Layer 3 of a small transformer language model trained on English Wikipedia (12 layers, counted from 0, width 64).
A neuron adds its activation times its output weights to the MLP's output. To switch it off is to set its activation to zero at one token and run the rest of the model.
A neuron's activation on a vector x is SiLU(gate . x) times (in . x), where the dot is the dot product.

Input weights of the MLP neurons that the questions are about. A number n stands for (n - 128) times 0.0039.
n22 gate: 148, 93, 113, 58, 125, 82, 126, 132, 124, 139, 123, 99, 160, 202, 164, 87, 133, 135, 165, 180, 143, 137, 158, 168, 115, 113, 77, 100, 196, 78, 166, 117, 116, 88, 16, 176, 97, 73, 127, 112, 153, 63, 98, 115, 77, 174, 100, 113, 117, 67, 124, 135, 145, 103, 119, 61, 106, 123, 142, 156, 77, 192, 104, 83
n24 gate: 184, 87, 135, 132, 138, 195, 137, 88, 118, 160, 210, 122, 79, 157, 58, 109, 174, 101, 98, 107, 137, 170, 117, 78, 117, 105, 105, 124, 133, 138, 179, 110, 60, 139, 116, 119, 111, 63, 118, 97, 75, 171, 177, 111, 192, 183, 174, 155, 116, 176, 155, 85, 209, 142, 139, 120, 125, 101, 109, 101, 184, 97, 88, 158
n48 gate: 130, 71, 60, 104, 158, 128, 202, 95, 135, 152, 147, 106, 130, 111, 161, 83, 133, 106, 76, 137, 140, 186, 100, 189, 161, 111, 63, 157, 67, 175, 197, 172, 127, 122, 100, 105, 133, 93, 83, 130, 114, 96, 127, 179, 133, 226, 105, 69, 178, 141, 93, 75, 187, 191, 181, 132, 163, 93, 121, 112, 176, 51, 142, 67
n136 gate: 82, 159, 175, 115, 119, 93, 158, 52, 52, 125, 117, 78, 78, 111, 139, 210, 95, 84, 81, 179, 155, 125, 97, 114, 155, 103, 115, 94, 103, 120, 125, 157, 119, 136, 126, 133, 113, 128, 99, 89, 121, 139, 94, 133, 109, 127, 188, 210, 147, 120, 129, 155, 219, 87, 111, 131, 185, 59, 160, 167, 99, 133, 84, 63
n140 gate: 149, 152, 130, 135, 57, 162, 69, 186, 86, 137, 111, 157, 103, 142, 103, 112, 60, 125, 142, 108, 135, 193, 208, 116, 127, 73, 186, 142, 127, 121, 72, 145, 136, 120, 121, 154, 87, 138, 135, 163, 164, 71, 152, 74, 209, 127, 162, 92, 108, 141, 135, 51, 84, 158, 67, 94, 116, 73, 134, 59, 122, 75, 72, 126
n142 gate: 182, 213, 137, 203, 145, 159, 100, 135, 124, 206, 141, 226, 76, 134, 101, 111, 146, 151, 120, 82, 124, 101, 88, 95, 161, 192, 139, 167, 48, 105, 65, 89, 162, 111, 149, 135, 144, 133, 67, 87, 187, 58, 189, 85, 137, 132, 139, 190, 108, 136, 145, 85, 151, 174, 128, 222, 187, 90, 106, 197, 118, 101, 113, 96
n150 gate: 250, 124, 124, 90, 78, 62, 130, 157, 181, 117, 156, 98, 123, 134, 128, 158, 32, 124, 95, 127, 77, 161, 177, 178, 95, 140, 62, 137, 143, 190, 116, 132, 139, 147, 72, 101, 135, 147, 126, 130, 131, 92, 93, 161, 98, 124, 200, 120, 127, 129, 80, 105, 104, 108, 108, 176, 101, 129, 158, 147, 157, 110, 96, 110
n181 gate: 117, 73, 116, 179, 148, 45, 171, 134, 82, 189, 86, 111, 154, 191, 233, 129, 124, 150, 191, 135, 50, 116, 126, 89, 172, 96, 160, 96, 135, 131, 208, 114, 157, 110, 77, 86, 86, 128, 133, 130, 197, 128, 104, 162, 121, 161, 124, 144, 152, 138, 194, 89, 151, 114, 168, 180, 108, 146, 111, 119, 145, 194, 55, 122
n202 gate: 92, 29, 118, 139, 127, 167, 131, 170, 92, 142, 189, 133, 100, 160, 115, 207, 101, 78, 104, 161, 163, 137, 155, 187, 127, 132, 103, 194, 210, 112, 116, 131, 156, 102, 91, 97, 123, 208, 35, 117, 158, 116, 129, 120, 85, 157, 157, 117, 140, 110, 98, 99, 96, 184, 155, 136, 75, 143, 41, 167, 164, 97, 141, 128
n248 gate: 122, 146, 156, 171, 173, 114, 122, 204, 122, 144, 46, 150, 129, 67, 127, 130, 73, 150, 119, 73, 99, 110, 97, 130, 122, 113, 101, 78, 135, 177, 133, 150, 89, 94, 134, 179, 176, 151, 32, 135, 174, 112, 75, 154, 101, 102, 145, 155, 124, 79, 114, 104, 77, 110, 121, 203, 188, 120, 119, 87, 133, 124, 35, 141
n22 in: 130, 158, 109, 127, 119, 190, 124, 108, 120, 135, 158, 118, 126, 172, 126, 108, 136, 154, 111, 89, 128, 94, 182, 105, 155, 89, 122, 165, 190, 109, 117, 110, 150, 193, 154, 236, 140, 103, 155, 71, 104, 126, 156, 107, 153, 158, 173, 109, 108, 189, 104, 124, 80, 134, 97, 78, 118, 121, 48, 134, 73, 183, 117, 136
n24 in: 173, 145, 85, 128, 100, 107, 176, 108, 127, 146, 104, 129, 107, 138, 149, 120, 155, 171, 140, 102, 151, 81, 166, 162, 85, 88, 150, 102, 130, 149, 132, 122, 173, 97, 132, 194, 182, 179, 159, 140, 91, 75, 101, 113, 106, 118, 129, 151, 129, 150, 139, 149, 92, 104, 131, 95, 48, 143, 117, 92, 174, 161, 125, 32
n48 in: 133, 78, 162, 81, 158, 37, 170, 113, 117, 91, 133, 117, 95, 47, 138, 140, 100, 109, 53, 87, 87, 185, 119, 127, 103, 137, 88, 82, 76, 149, 186, 130, 130, 99, 146, 168, 83, 92, 158, 202, 62, 113, 139, 159, 99, 140, 150, 109, 124, 129, 126, 126, 140, 173, 159, 180, 133, 136, 166, 133, 116, 107, 99, 126
n136 in: 158, 91, 107, 128, 111, 180, 113, 109, 202, 184, 115, 144, 176, 130, 106, 96, 161, 121, 185, 74, 91, 168, 135, 75, 161, 196, 137, 136, 123, 71, 193, 93, 144, 92, 139, 161, 183, 86, 162, 140, 85, 110, 126, 115, 137, 152, 154, 77, 171, 210, 82, 129, 88, 192, 127, 119, 82, 143, 102, 111, 105, 114, 132, 166
n140 in: 124, 145, 207, 79, 92, 160, 99, 105, 96, 123, 100, 129, 135, 121, 108, 119, 191, 113, 171, 162, 134, 190, 196, 177, 181, 90, 137, 108, 121, 68, 162, 136, 179, 128, 76, 94, 118, 157, 154, 115, 193, 120, 37, 65, 214, 126, 158, 110, 187, 136, 168, 101, 123, 146, 156, 117, 54, 108, 145, 79, 122, 133, 75, 97
n142 in: 134, 187, 103, 119, 91, 114, 157, 77, 122, 186, 101, 238, 84, 112, 170, 132, 138, 130, 136, 158, 69, 122, 85, 130, 137, 134, 93, 144, 86, 120, 42, 103, 101, 146, 134, 31, 132, 92, 103, 188, 142, 96, 157, 130, 83, 95, 168, 172, 133, 116, 108, 104, 115, 140, 95, 201, 116, 62, 153, 115, 167, 71, 155, 45
n150 in: 128, 117, 122, 108, 152, 126, 89, 108, 156, 71, 214, 201, 111, 83, 155, 135, 119, 219, 76, 139, 135, 206, 98, 90, 174, 128, 131, 182, 128, 97, 177, 121, 186, 96, 176, 139, 84, 112, 96, 139, 66, 98, 133, 100, 146, 97, 175, 149, 141, 205, 128, 156, 113, 176, 118, 115, 107, 96, 89, 146, 153, 111, 101, 120
n181 in: 125, 104, 125, 170, 207, 164, 107, 133, 176, 137, 138, 239, 184, 38, 26, 212, 148, 128, 79, 172, 193, 141, 136, 132, 117, 119, 73, 114, 94, 162, 118, 178, 202, 154, 181, 149, 179, 153, 95, 108, 62, 60, 117, 56, 79, 130, 146, 132, 75, 137, 133, 181, 141, 137, 120, 132, 140, 119, 159, 164, 164, 118, 130, 123
n202 in: 83, 105, 111, 121, 98, 97, 139, 133, 95, 64, 103, 119, 68, 175, 156, 177, 114, 126, 132, 177, 159, 165, 149, 128, 117, 126, 152, 223, 173, 172, 106, 151, 171, 93, 133, 82, 135, 105, 173, 108, 185, 234, 143, 129, 140, 101, 192, 159, 185, 117, 155, 146, 169, 140, 67, 105, 134, 191, 113, 158, 103, 135, 145, 138
n248 in: 184, 129, 93, 124, 148, 131, 118, 79, 107, 79, 184, 146, 135, 136, 91, 131, 162, 127, 142, 160, 150, 140, 115, 175, 114, 110, 140, 151, 157, 99, 145, 127, 172, 204, 149, 126, 112, 132, 134, 116, 75, 109, 159, 101, 177, 160, 142, 114, 124, 137, 119, 94, 169, 141, 178, 94, 108, 92, 73, 191, 78, 96, 192, 111

Output weights of the MLP neurons that the questions are about. A number n stands for (n - 128) times 0.0029.
n22: 108, 106, 64, 163, 119, 188, 166, 120, 132, 57, 113, 80, 87, 76, 87, 162, 117, 134, 123, 106, 182, 66, 208, 65, 170, 136, 73, 159, 115, 143, 150, 125, 166, 190, 167, 174, 127, 199, 138, 135, 68, 129, 140, 161, 200, 153, 170, 103, 107, 209, 96, 77, 141, 142, 69, 108, 111, 108, 210, 139, 83, 141, 74, 149
n24: 97, 108, 212, 148, 160, 114, 164, 185, 107, 131, 217, 167, 156, 138, 77, 100, 66, 85, 36, 133, 141, 165, 163, 79, 178, 112, 84, 173, 133, 168, 133, 167, 79, 126, 72, 125, 140, 170, 142, 141, 112, 94, 95, 115, 119, 143, 166, 177, 76, 101, 85, 154, 125, 85, 128, 43, 163, 100, 127, 101, 142, 69, 145, 128
n48: 115, 71, 96, 80, 149, 147, 123, 149, 116, 148, 69, 107, 113, 210, 164, 121, 162, 78, 67, 132, 150, 101, 124, 160, 152, 120, 155, 163, 116, 91, 173, 214, 126, 143, 176, 124, 88, 91, 98, 79, 50, 172, 69, 110, 76, 143, 106, 52, 146, 98, 146, 153, 37, 173, 71, 116, 173, 77, 73, 42, 156, 150, 161, 71
n136: 157, 66, 86, 143, 222, 196, 50, 147, 111, 52, 113, 109, 170, 126, 104, 173, 198, 127, 183, 125, 91, 120, 182, 164, 136, 169, 154, 101, 98, 47, 175, 192, 140, 73, 105, 139, 133, 147, 103, 126, 124, 76, 79, 129, 86, 226, 158, 99, 173, 147, 129, 111, 126, 151, 166, 118, 147, 138, 120, 132, 36, 162, 98, 111
n140: 137, 169, 24, 136, 111, 102, 153, 194, 152, 80, 134, 87, 124, 98, 167, 82, 146, 139, 80, 151, 62, 63, 87, 45, 111, 95, 100, 148, 159, 196, 124, 57, 109, 87, 147, 179, 114, 148, 153, 196, 108, 72, 236, 177, 157, 153, 120, 81, 54, 61, 154, 112, 46, 231, 119, 62, 113, 76, 174, 154, 85, 136, 118, 112
n142: 13, 124, 126, 33, 165, 96, 145, 162, 179, 51, 119, 163, 93, 144, 78, 154, 117, 143, 65, 58, 157, 42, 87, 142, 55, 166, 107, 117, 163, 115, 110, 169, 73, 112, 184, 128, 143, 129, 165, 175, 115, 105, 30, 125, 133, 122, 217, 75, 167, 139, 91, 221, 192, 78, 101, 124, 86, 148, 176, 101, 94, 149, 167, 197
n150: 212, 162, 138, 152, 99, 158, 148, 130, 122, 174, 178, 127, 154, 77, 111, 126, 19, 138, 183, 139, 95, 73, 231, 90, 199, 169, 155, 137, 215, 161, 127, 196, 87, 169, 140, 148, 184, 189, 154, 136, 108, 141, 117, 195, 82, 167, 73, 134, 135, 71, 87, 69, 71, 130, 73, 166, 118, 100, 116, 98, 156, 169, 123, 180
n181: 46, 101, 190, 161, 147, 168, 70, 212, 104, 59, 128, 146, 191, 129, 68, 229, 154, 204, 202, 148, 153, 76, 143, 70, 125, 213, 48, 90, 126, 158, 177, 161, 117, 93, 156, 136, 176, 166, 146, 114, 92, 77, 130, 136, 120, 110, 188, 155, 113, 170, 100, 162, 123, 173, 144, 139, 137, 142, 163, 181, 228, 159, 79, 179
n202: 154, 195, 108, 133, 7, 171, 82, 148, 56, 143, 149, 142, 106, 70, 159, 134, 152, 155, 33, 181, 198, 190, 120, 52, 75, 109, 158, 165, 84, 70, 144, 187, 133, 107, 173, 138, 120, 91, 143, 125, 155, 125, 121, 184, 138, 97, 115, 145, 111, 137, 171, 156, 79, 102, 137, 110, 199, 111, 110, 138, 131, 165, 84, 91
n248: 179, 69, 117, 126, 108, 209, 125, 181, 161, 138, 179, 116, 151, 143, 181, 106, 105, 157, 109, 150, 79, 126, 184, 204, 127, 215, 164, 145, 17, 178, 127, 129, 87, 89, 115, 108, 148, 80, 156, 106, 159, 108, 131, 112, 104, 125, 89, 134, 131, 95, 79, 60, 119, 179, 128, 186, 142, 142, 133, 92, 50, 168, 148, 118

Each question names a token from some text and the token that comes next. It shows the vector x that enters the MLP there. A number n stands for (n - 128) times 0.018.

Then comes g, the gradient of the next token's log-probability with respect to the MLP's output, scaled to length 1. A neuron's effect is roughly proportional to its activation times (output weights . g). A number n stands for (n - 128) times 0.0043.

"or", then "ry"
x: 108, 149, 177, 128, 114, 91, 127, 186, 156, 123, 136, 112, 117, 133, 68, 162, 117, 136, 131, 164, 150, 110, 85, 196, 120, 128, 116, 170, 142, 139, 122, 153, 173, 131, 135, 147, 72, 106, 125, 169, 142, 132, 115, 164, 163, 128, 103, 112, 100, 169, 136, 105, 115, 129, 119, 126, 113, 122, 152, 139, 144, 158, 120, 177
g: 87, 110, 154, 84, 179, 129, 153, 124, 147, 93, 160, 120, 135, 122, 137, 108, 103, 95, 122, 159, 124, 122, 98, 121, 149, 151, 89, 56, 181, 148, 92, 110, 116, 111, 187, 119, 88, 129, 146, 83, 95, 133, 114, 112, 195, 97, 146, 114, 156, 136, 86, 125, 69, 156, 86, 116, 98, 161, 144, 129, 135, 114, 135, 140
Switching off which neuron hurts the next token most? n142

"hes", then "iz"
x: 100, 185, 109, 127, 98, 117, 95, 190, 122, 143, 147, 146, 137, 140, 107, 111, 175, 136, 119, 176, 122, 149, 110, 171, 102, 149, 115, 135, 126, 163, 132, 100, 127, 165, 124, 129, 120, 156, 115, 129, 146, 145, 128, 170, 128, 117, 114, 151, 104, 116, 85, 161, 144, 137, 102, 84, 98, 7, 131, 114, 143, 157, 161, 172
g: 121, 135, 80, 165, 117, 119, 154, 160, 169, 110, 152, 100, 122, 126, 122, 177, 113, 165, 175, 97, 52, 102, 172, 146, 131, 116, 75, 134, 100, 126, 97, 134, 124, 166, 142, 118, 125, 111, 146, 150, 79, 104, 97, 137, 90, 131, 113, 112, 151, 157, 125, 141, 124, 158, 132, 121, 117, 76, 160, 135, 44, 105, 98, 155
Switching off which neuron hurts the next token most? n136

"ac", then "qu"
x: 127, 115, 145, 140, 125, 50, 149, 108, 165, 104, 107, 139, 143, 123, 129, 117, 130, 143, 84, 154, 96, 105, 121, 172, 134, 159, 80, 123, 125, 142, 126, 115, 169, 101, 125, 151, 137, 144, 131, 100, 135, 135, 145, 130, 163, 128, 118, 59, 125, 145, 162, 123, 106, 103, 146, 155, 112, 53, 157, 115, 193, 132, 111, 199
g: 133, 116, 188, 112, 140, 149, 140, 151, 97, 135, 161, 173, 130, 88, 156, 131, 116, 81, 136, 116, 131, 124, 98, 169, 143, 172, 168, 176, 132, 135, 139, 223, 136, 131, 147, 171, 107, 130, 130, 99, 188, 176, 136, 116, 98, 145, 128, 147, 139, 93, 127, 145, 86, 159, 145, 91, 172, 116, 142, 104, 122, 140, 166, 128
Switching off which neuron hurts the next token most? n48

"or", then "on"
x: 112, 135, 156, 122, 88, 89, 143, 210, 154, 118, 121, 124, 125, 137, 80, 177, 125, 136, 127, 164, 132, 124, 69, 197, 151, 135, 135, 174, 148, 156, 120, 117, 163, 148, 152, 147, 83, 104, 124, 144, 138, 131, 137, 140, 147, 152, 110, 130, 70, 141, 134, 107, 134, 171, 102, 105, 118, 123, 154, 122, 148, 160, 108, 180
g: 103, 125, 120, 114, 85, 100, 171, 136, 133, 136, 128, 149, 81, 126, 153, 146, 108, 109, 174, 142, 91, 120, 151, 164, 135, 94, 95, 112, 118, 155, 113, 73, 174, 88, 164, 94, 137, 83, 102, 100, 103, 156, 161, 159, 72, 135, 116, 144, 155, 149, 143, 148, 149, 127, 191, 151, 174, 91, 163, 166, 138, 104, 101, 100
Which neuron, switched off, raises the next token's probability most? n136

" med", then "ley"
x: 126, 152, 130, 161, 89, 85, 136, 127, 141, 166, 88, 120, 105, 98, 116, 140, 97, 113, 107, 145, 128, 117, 102, 156, 165, 143, 80, 104, 157, 109, 132, 137, 157, 69, 124, 125, 129, 190, 142, 125, 137, 151, 155, 156, 159, 106, 106, 138, 112, 114, 153, 167, 177, 153, 146, 92, 111, 69, 123, 142, 170, 138, 116, 150
g: 127, 59, 161, 102, 138, 146, 155, 80, 125, 145, 126, 180, 190, 164, 147, 140, 104, 143, 78, 93, 178, 137, 140, 165, 161, 136, 102, 135, 134, 117, 165, 149, 114, 122, 90, 107, 135, 94, 127, 135, 112, 90, 115, 154, 83, 103, 127, 186, 146, 111, 86, 144, 167, 146, 188, 148, 124, 144, 131, 143, 89, 143, 117, 114
Which neuron, switched off, raises the next token's probability most? n136

"y", then "th"
x: 86, 153, 108, 118, 158, 114, 145, 169, 203, 124, 117, 149, 107, 125, 79, 171, 124, 157, 138, 146, 161, 153, 102, 194, 101, 138, 105, 144, 127, 140, 94, 115, 132, 168, 142, 130, 128, 102, 122, 192, 170, 118, 202, 155, 147, 146, 100, 116, 127, 170, 96, 110, 157, 144, 131, 129, 125, 106, 129, 116, 125, 119, 130, 128
g: 161, 113, 161, 136, 121, 164, 134, 136, 75, 162, 84, 144, 107, 123, 126, 159, 131, 123, 120, 98, 66, 117, 140, 128, 100, 162, 168, 88, 130, 95, 145, 148, 89, 155, 193, 135, 81, 157, 148, 178, 107, 103, 121, 117, 156, 178, 146, 159, 156, 125, 68, 166, 101, 111, 137, 111, 85, 108, 123, 161, 134, 103, 112, 101
Switching off which neuron hurts the next token most? n142

"usic", then " ar"
x: 135, 114, 133, 102, 101, 88, 161, 173, 152, 142, 97, 142, 68, 144, 66, 139, 119, 101, 116, 111, 118, 141, 123, 123, 90, 117, 113, 120, 114, 148, 118, 100, 201, 117, 110, 143, 167, 131, 122, 97, 134, 138, 129, 114, 121, 97, 102, 91, 94, 134, 162, 160, 147, 162, 139, 102, 123, 53, 118, 112, 160, 168, 106, 157
g: 149, 147, 109, 130, 134, 157, 144, 98, 146, 141, 111, 147, 132, 152, 120, 165, 96, 107, 109, 201, 182, 138, 155, 142, 137, 96, 181, 116, 151, 206, 102, 113, 93, 163, 133, 156, 128, 116, 105, 122, 134, 136, 144, 199, 132, 140, 153, 83, 154, 79, 152, 175, 105, 163, 130, 111, 151, 133, 94, 135, 90, 98, 153, 115
Switching off which neuron hurts the next token most? n181

")\n", then "-"
x: 136, 106, 76, 99, 121, 133, 146, 126, 145, 164, 97, 113, 76, 135, 127, 138, 100, 107, 119, 137, 125, 160, 122, 144, 131, 150, 92, 172, 107, 104, 127, 103, 139, 144, 139, 137, 94, 85, 99, 133, 117, 164, 144, 163, 143, 143, 109, 117, 125, 115, 173, 161, 129, 162, 153, 122, 128, 96, 137, 90, 125, 155, 63, 168
g: 97, 134, 142, 125, 102, 128, 114, 83, 145, 85, 80, 144, 113, 164, 133, 133, 177, 135, 121, 121, 63, 138, 120, 119, 152, 142, 123, 150, 164, 80, 122, 139, 164, 91, 117, 119, 124, 103, 154, 81, 142, 107, 118, 174, 159, 246, 106, 122, 114, 89, 144, 127, 119, 91, 142, 162, 140, 117, 130, 123, 145, 89, 126, 121
Switching off which neuron hurts the next token most? n48

" individual", then " te"
x: 153, 185, 163, 94, 151, 133, 160, 131, 135, 141, 76, 149, 70, 137, 60, 132, 113, 145, 132, 134, 129, 124, 90, 148, 133, 114, 106, 138, 100, 135, 122, 95, 133, 207, 128, 138, 123, 113, 123, 134, 150, 145, 143, 143, 127, 66, 97, 77, 112, 114, 131, 194, 138, 129, 130, 91, 118, 98, 138, 113, 150, 136, 98, 117
g: 174, 115, 137, 37, 139, 128, 128, 138, 183, 106, 131, 108, 159, 103, 135, 64, 121, 75, 156, 113, 146, 113, 129, 86, 140, 170, 123, 125, 114, 126, 111, 116, 97, 117, 135, 105, 112, 175, 158, 126, 118, 141, 100, 131, 119, 189, 106, 100, 130, 136, 178, 79, 126, 106, 121, 75, 104, 120, 93, 74, 115, 146, 120, 119
Switching off which neuron hurts the next token most? n181

"b", then "ie"
x: 79, 187, 115, 128, 167, 120, 122, 127, 153, 143, 146, 120, 137, 150, 104, 124, 158, 178, 83, 161, 114, 131, 143, 138, 107, 123, 88, 127, 108, 161, 114, 73, 153, 90, 121, 169, 129, 105, 137, 155, 170, 131, 181, 135, 158, 142, 115, 122, 107, 118, 112, 117, 165, 156, 125, 115, 108, 122, 112, 148, 132, 125, 124, 180
g: 115, 143, 189, 115, 86, 145, 73, 133, 97, 133, 108, 96, 102, 114, 97, 99, 109, 178, 133, 150, 143, 102, 150, 98, 84, 117, 135, 134, 156, 100, 155, 174, 136, 134, 94, 104, 138, 152, 154, 111, 132, 157, 151, 121, 112, 128, 124, 148, 113, 100, 99, 89, 113, 194, 167, 53, 161, 90, 115, 112, 179, 141, 151, 109
Switching off which neuron hurts the next token most? n142

")\n\n", then "M"
x: 145, 140, 85, 126, 96, 104, 128, 128, 126, 169, 75, 130, 99, 134, 119, 163, 79, 104, 138, 111, 114, 130, 113, 116, 97, 135, 123, 158, 103, 116, 137, 79, 159, 131, 105, 135, 84, 117, 135, 152, 120, 121, 149, 164, 158, 153, 111, 134, 131, 122, 185, 155, 120, 154, 153, 113, 117, 48, 136, 114, 100, 151, 66, 155
g: 141, 164, 96, 134, 141, 121, 118, 117, 127, 150, 89, 110, 171, 136, 149, 109, 155, 49, 172, 90, 157, 137, 143, 155, 126, 166, 127, 125, 71, 163, 79, 100, 97, 137, 163, 151, 148, 101, 159, 146, 150, 139, 113, 83, 121, 90, 101, 141, 119, 158, 93, 129, 101, 130, 133, 60, 174, 136, 81, 101, 127, 162, 139, 147
Switching off which neuron hurts the next token most? n181

"\"", then " was"
x: 150, 134, 65, 108, 120, 109, 122, 104, 148, 165, 115, 123, 79, 117, 89, 185, 117, 120, 130, 138, 120, 159, 87, 116, 116, 97, 136, 145, 95, 155, 90, 101, 171, 143, 114, 123, 144, 71, 103, 107, 124, 134, 154, 112, 152, 148, 119, 92, 131, 98, 128, 162, 135, 122, 137, 95, 135, 75, 120, 128, 137, 156, 140, 171
g: 178, 92, 74, 119, 160, 182, 175, 113, 90, 103, 136, 91, 143, 161, 148, 112, 88, 104, 135, 147, 137, 150, 190, 162, 52, 153, 100, 152, 48, 138, 115, 114, 129, 135, 129, 152, 110, 100, 127, 130, 141, 131, 70, 118, 178, 137, 110, 120, 126, 121, 139, 134, 122, 141, 132, 165, 132, 110, 142, 129, 143, 127, 96, 104
Which neuron, switched off, raises the next token's probability most? n248

"el", then " ==\n"
x: 121, 176, 159, 118, 83, 114, 159, 137, 117, 139, 120, 173, 102, 119, 78, 91, 127, 166, 116, 135, 137, 134, 128, 203, 103, 131, 96, 163, 118, 178, 113, 121, 167, 177, 135, 129, 140, 158, 118, 112, 147, 128, 185, 134, 166, 129, 125, 146, 89, 161, 146, 155, 107, 148, 144, 151, 119, 111, 114, 102, 180, 151, 124, 138
g: 139, 88, 143, 110, 78, 95, 101, 133, 158, 126, 107, 128, 104, 89, 164, 156, 130, 83, 133, 97, 82, 131, 139, 99, 77, 108, 152, 129, 153, 119, 111, 156, 119, 60, 168, 141, 142, 138, 57, 146, 146, 142, 97, 115, 129, 156, 139, 147, 124, 101, 98, 131, 110, 126, 142, 156, 90, 103, 134, 195, 177, 164, 94, 161
Switching off which neuron hurts the next token most? n142

" I", then " E"
x: 144, 146, 175, 120, 84, 122, 147, 139, 186, 160, 143, 144, 118, 120, 97, 151, 117, 119, 137, 130, 160, 109, 128, 154, 150, 144, 112, 144, 103, 165, 107, 79, 178, 136, 149, 156, 122, 103, 116, 157, 137, 151, 161, 110, 146, 144, 87, 127, 112, 133, 137, 147, 110, 166, 107, 127, 136, 73, 155, 124, 93, 155, 152, 192
g: 201, 160, 124, 137, 147, 149, 159, 150, 163, 117, 125, 110, 138, 155, 155, 81, 111, 121, 110, 140, 132, 134, 140, 169, 146, 170, 172, 140, 113, 131, 135, 150, 125, 209, 71, 145, 123, 134, 134, 125, 123, 105, 132, 105, 119, 105, 135, 110, 151, 174, 183, 122, 134, 128, 149, 114, 127, 168, 36, 88, 115, 113, 94, 116
Switching off which neuron hurts the next token most? n181

"B", then " gen"
x: 131, 183, 114, 118, 122, 72, 127, 121, 171, 157, 71, 127, 102, 141, 105, 140, 129, 130, 115, 118, 128, 131, 110, 128, 90, 114, 111, 118, 103, 202, 94, 80, 137, 195, 118, 142, 147, 75, 106, 154, 122, 143, 162, 122, 149, 102, 116, 116, 90, 134, 84, 132, 159, 136, 84, 113, 115, 112, 130, 126, 131, 122, 111, 179
g: 110, 93, 83, 118, 152, 134, 83, 193, 137, 136, 105, 131, 88, 91, 104, 118, 169, 148, 91, 144, 143, 159, 111, 114, 117, 169, 112, 105, 139, 117, 128, 122, 188, 123, 169, 95, 151, 128, 134, 43, 140, 131, 160, 140, 145, 162, 117, 154, 110, 106, 153, 141, 124, 99, 112, 111, 125, 119, 96, 151, 180, 105, 178, 75
Switching off which neuron hurts the next token most? n150

"ol", then "id"
x: 100, 173, 142, 100, 150, 50, 126, 123, 94, 110, 132, 181, 85, 123, 88, 133, 136, 164, 90, 127, 119, 96, 108, 165, 130, 152, 112, 155, 116, 129, 130, 117, 132, 142, 130, 131, 113, 135, 121, 112, 116, 138, 139, 163, 143, 145, 96, 85, 98, 191, 142, 114, 136, 81, 145, 146, 130, 90, 177, 84, 152, 135, 154, 132
g: 131, 157, 142, 58, 158, 123, 94, 113, 130, 120, 131, 92, 173, 46, 94, 97, 78, 92, 142, 120, 127, 141, 106, 134, 133, 149, 130, 128, 134, 111, 143, 143, 119, 130, 94, 152, 136, 156, 160, 131, 132, 181, 141, 134, 134, 136, 158, 156, 112, 172, 71, 120, 122, 68, 87, 123, 83, 89, 137, 123, 94, 95, 165, 95
Which neuron, switched off, raises the next token's probability most? n48

"ass", then " ("
x: 72, 143, 127, 121, 111, 67, 154, 161, 156, 143, 150, 129, 109, 159, 94, 167, 162, 149, 83, 155, 144, 135, 98, 142, 132, 141, 107, 156, 139, 184, 131, 134, 131, 150, 117, 114, 122, 134, 126, 73, 135, 153, 139, 189, 119, 102, 119, 75, 108, 87, 108, 120, 166, 167, 122, 95, 104, 104, 153, 120, 160, 117, 100, 134
g: 127, 127, 113, 82, 186, 102, 110, 111, 87, 138, 116, 144, 134, 131, 114, 147, 170, 46, 172, 105, 140, 184, 121, 112, 107, 128, 64, 109, 106, 152, 138, 147, 160, 108, 153, 98, 160, 116, 124, 133, 133, 133, 135, 129, 94, 111, 161, 91, 147, 147, 95, 153, 126, 95, 115, 117, 166, 122, 199, 136, 152, 156, 147, 183
Which neuron, switched off, raises the next token's probability most? n202

"g", then "iers"
x: 125, 140, 127, 120, 116, 138, 129, 139, 132, 147, 138, 120, 149, 158, 138, 82, 157, 162, 89, 125, 133, 83, 80, 141, 104, 134, 65, 146, 115, 131, 129, 87, 140, 73, 120, 156, 155, 100, 122, 146, 137, 129, 196, 102, 136, 139, 97, 118, 87, 137, 138, 85, 123, 133, 148, 102, 117, 114, 151, 109, 127, 141, 118, 162
g: 126, 127, 142, 158, 95, 127, 92, 133, 45, 111, 73, 92, 154, 107, 137, 145, 111, 176, 144, 124, 122, 107, 171, 127, 136, 109, 114, 130, 79, 115, 113, 106, 159, 149, 188, 150, 112, 140, 150, 108, 83, 111, 107, 108, 156, 168, 173, 167, 105, 101, 54, 108, 110, 153, 153, 149, 113, 109, 116, 112, 103, 148, 99, 105
Switching off which neuron hurts the next token most? n22

" R", then "ah"
x: 110, 123, 153, 107, 102, 83, 136, 92, 138, 135, 113, 142, 118, 103, 117, 123, 116, 117, 115, 155, 142, 53, 99, 134, 66, 152, 98, 134, 146, 163, 126, 67, 145, 114, 128, 150, 140, 131, 109, 164, 118, 142, 152, 156, 127, 112, 88, 129, 101, 126, 133, 143, 119, 135, 143, 78, 113, 124, 130, 110, 102, 134, 104, 210
g: 142, 139, 96, 150, 141, 112, 151, 117, 127, 104, 168, 114, 108, 149, 113, 102, 131, 147, 173, 169, 167, 112, 133, 130, 201, 171, 133, 162, 138, 106, 125, 132, 114, 127, 145, 140, 149, 105, 142, 207, 142, 121, 121, 180, 100, 163, 135, 95, 79, 149, 102, 120, 126, 165, 124, 58, 174, 145, 105, 99, 92, 116, 78, 108
Switching off which neuron hurts the next token most? n140

"ed", then " on"
x: 102, 175, 107, 123, 80, 138, 136, 151, 140, 140, 60, 147, 126, 119, 87, 112, 140, 161, 112, 142, 136, 174, 110, 181, 143, 128, 116, 128, 137, 118, 98, 95, 149, 213, 153, 167, 154, 116, 139, 116, 125, 141, 163, 170, 132, 73, 122, 118, 110, 109, 114, 159, 128, 136, 121, 114, 122, 71, 88, 104, 155, 140, 119, 175
g: 129, 114, 101, 95, 101, 165, 127, 139, 198, 112, 133, 140, 136, 101, 165, 161, 109, 135, 75, 104, 191, 132, 156, 122, 137, 144, 107, 100, 69, 164, 142, 73, 103, 149, 144, 156, 94, 175, 112, 86, 128, 113, 102, 102, 112, 107, 132, 102, 119, 143, 129, 83, 176, 84, 142, 167, 114, 115, 135, 132, 178, 123, 132, 165
Which neuron, switched off, raises the next token's probability most? n22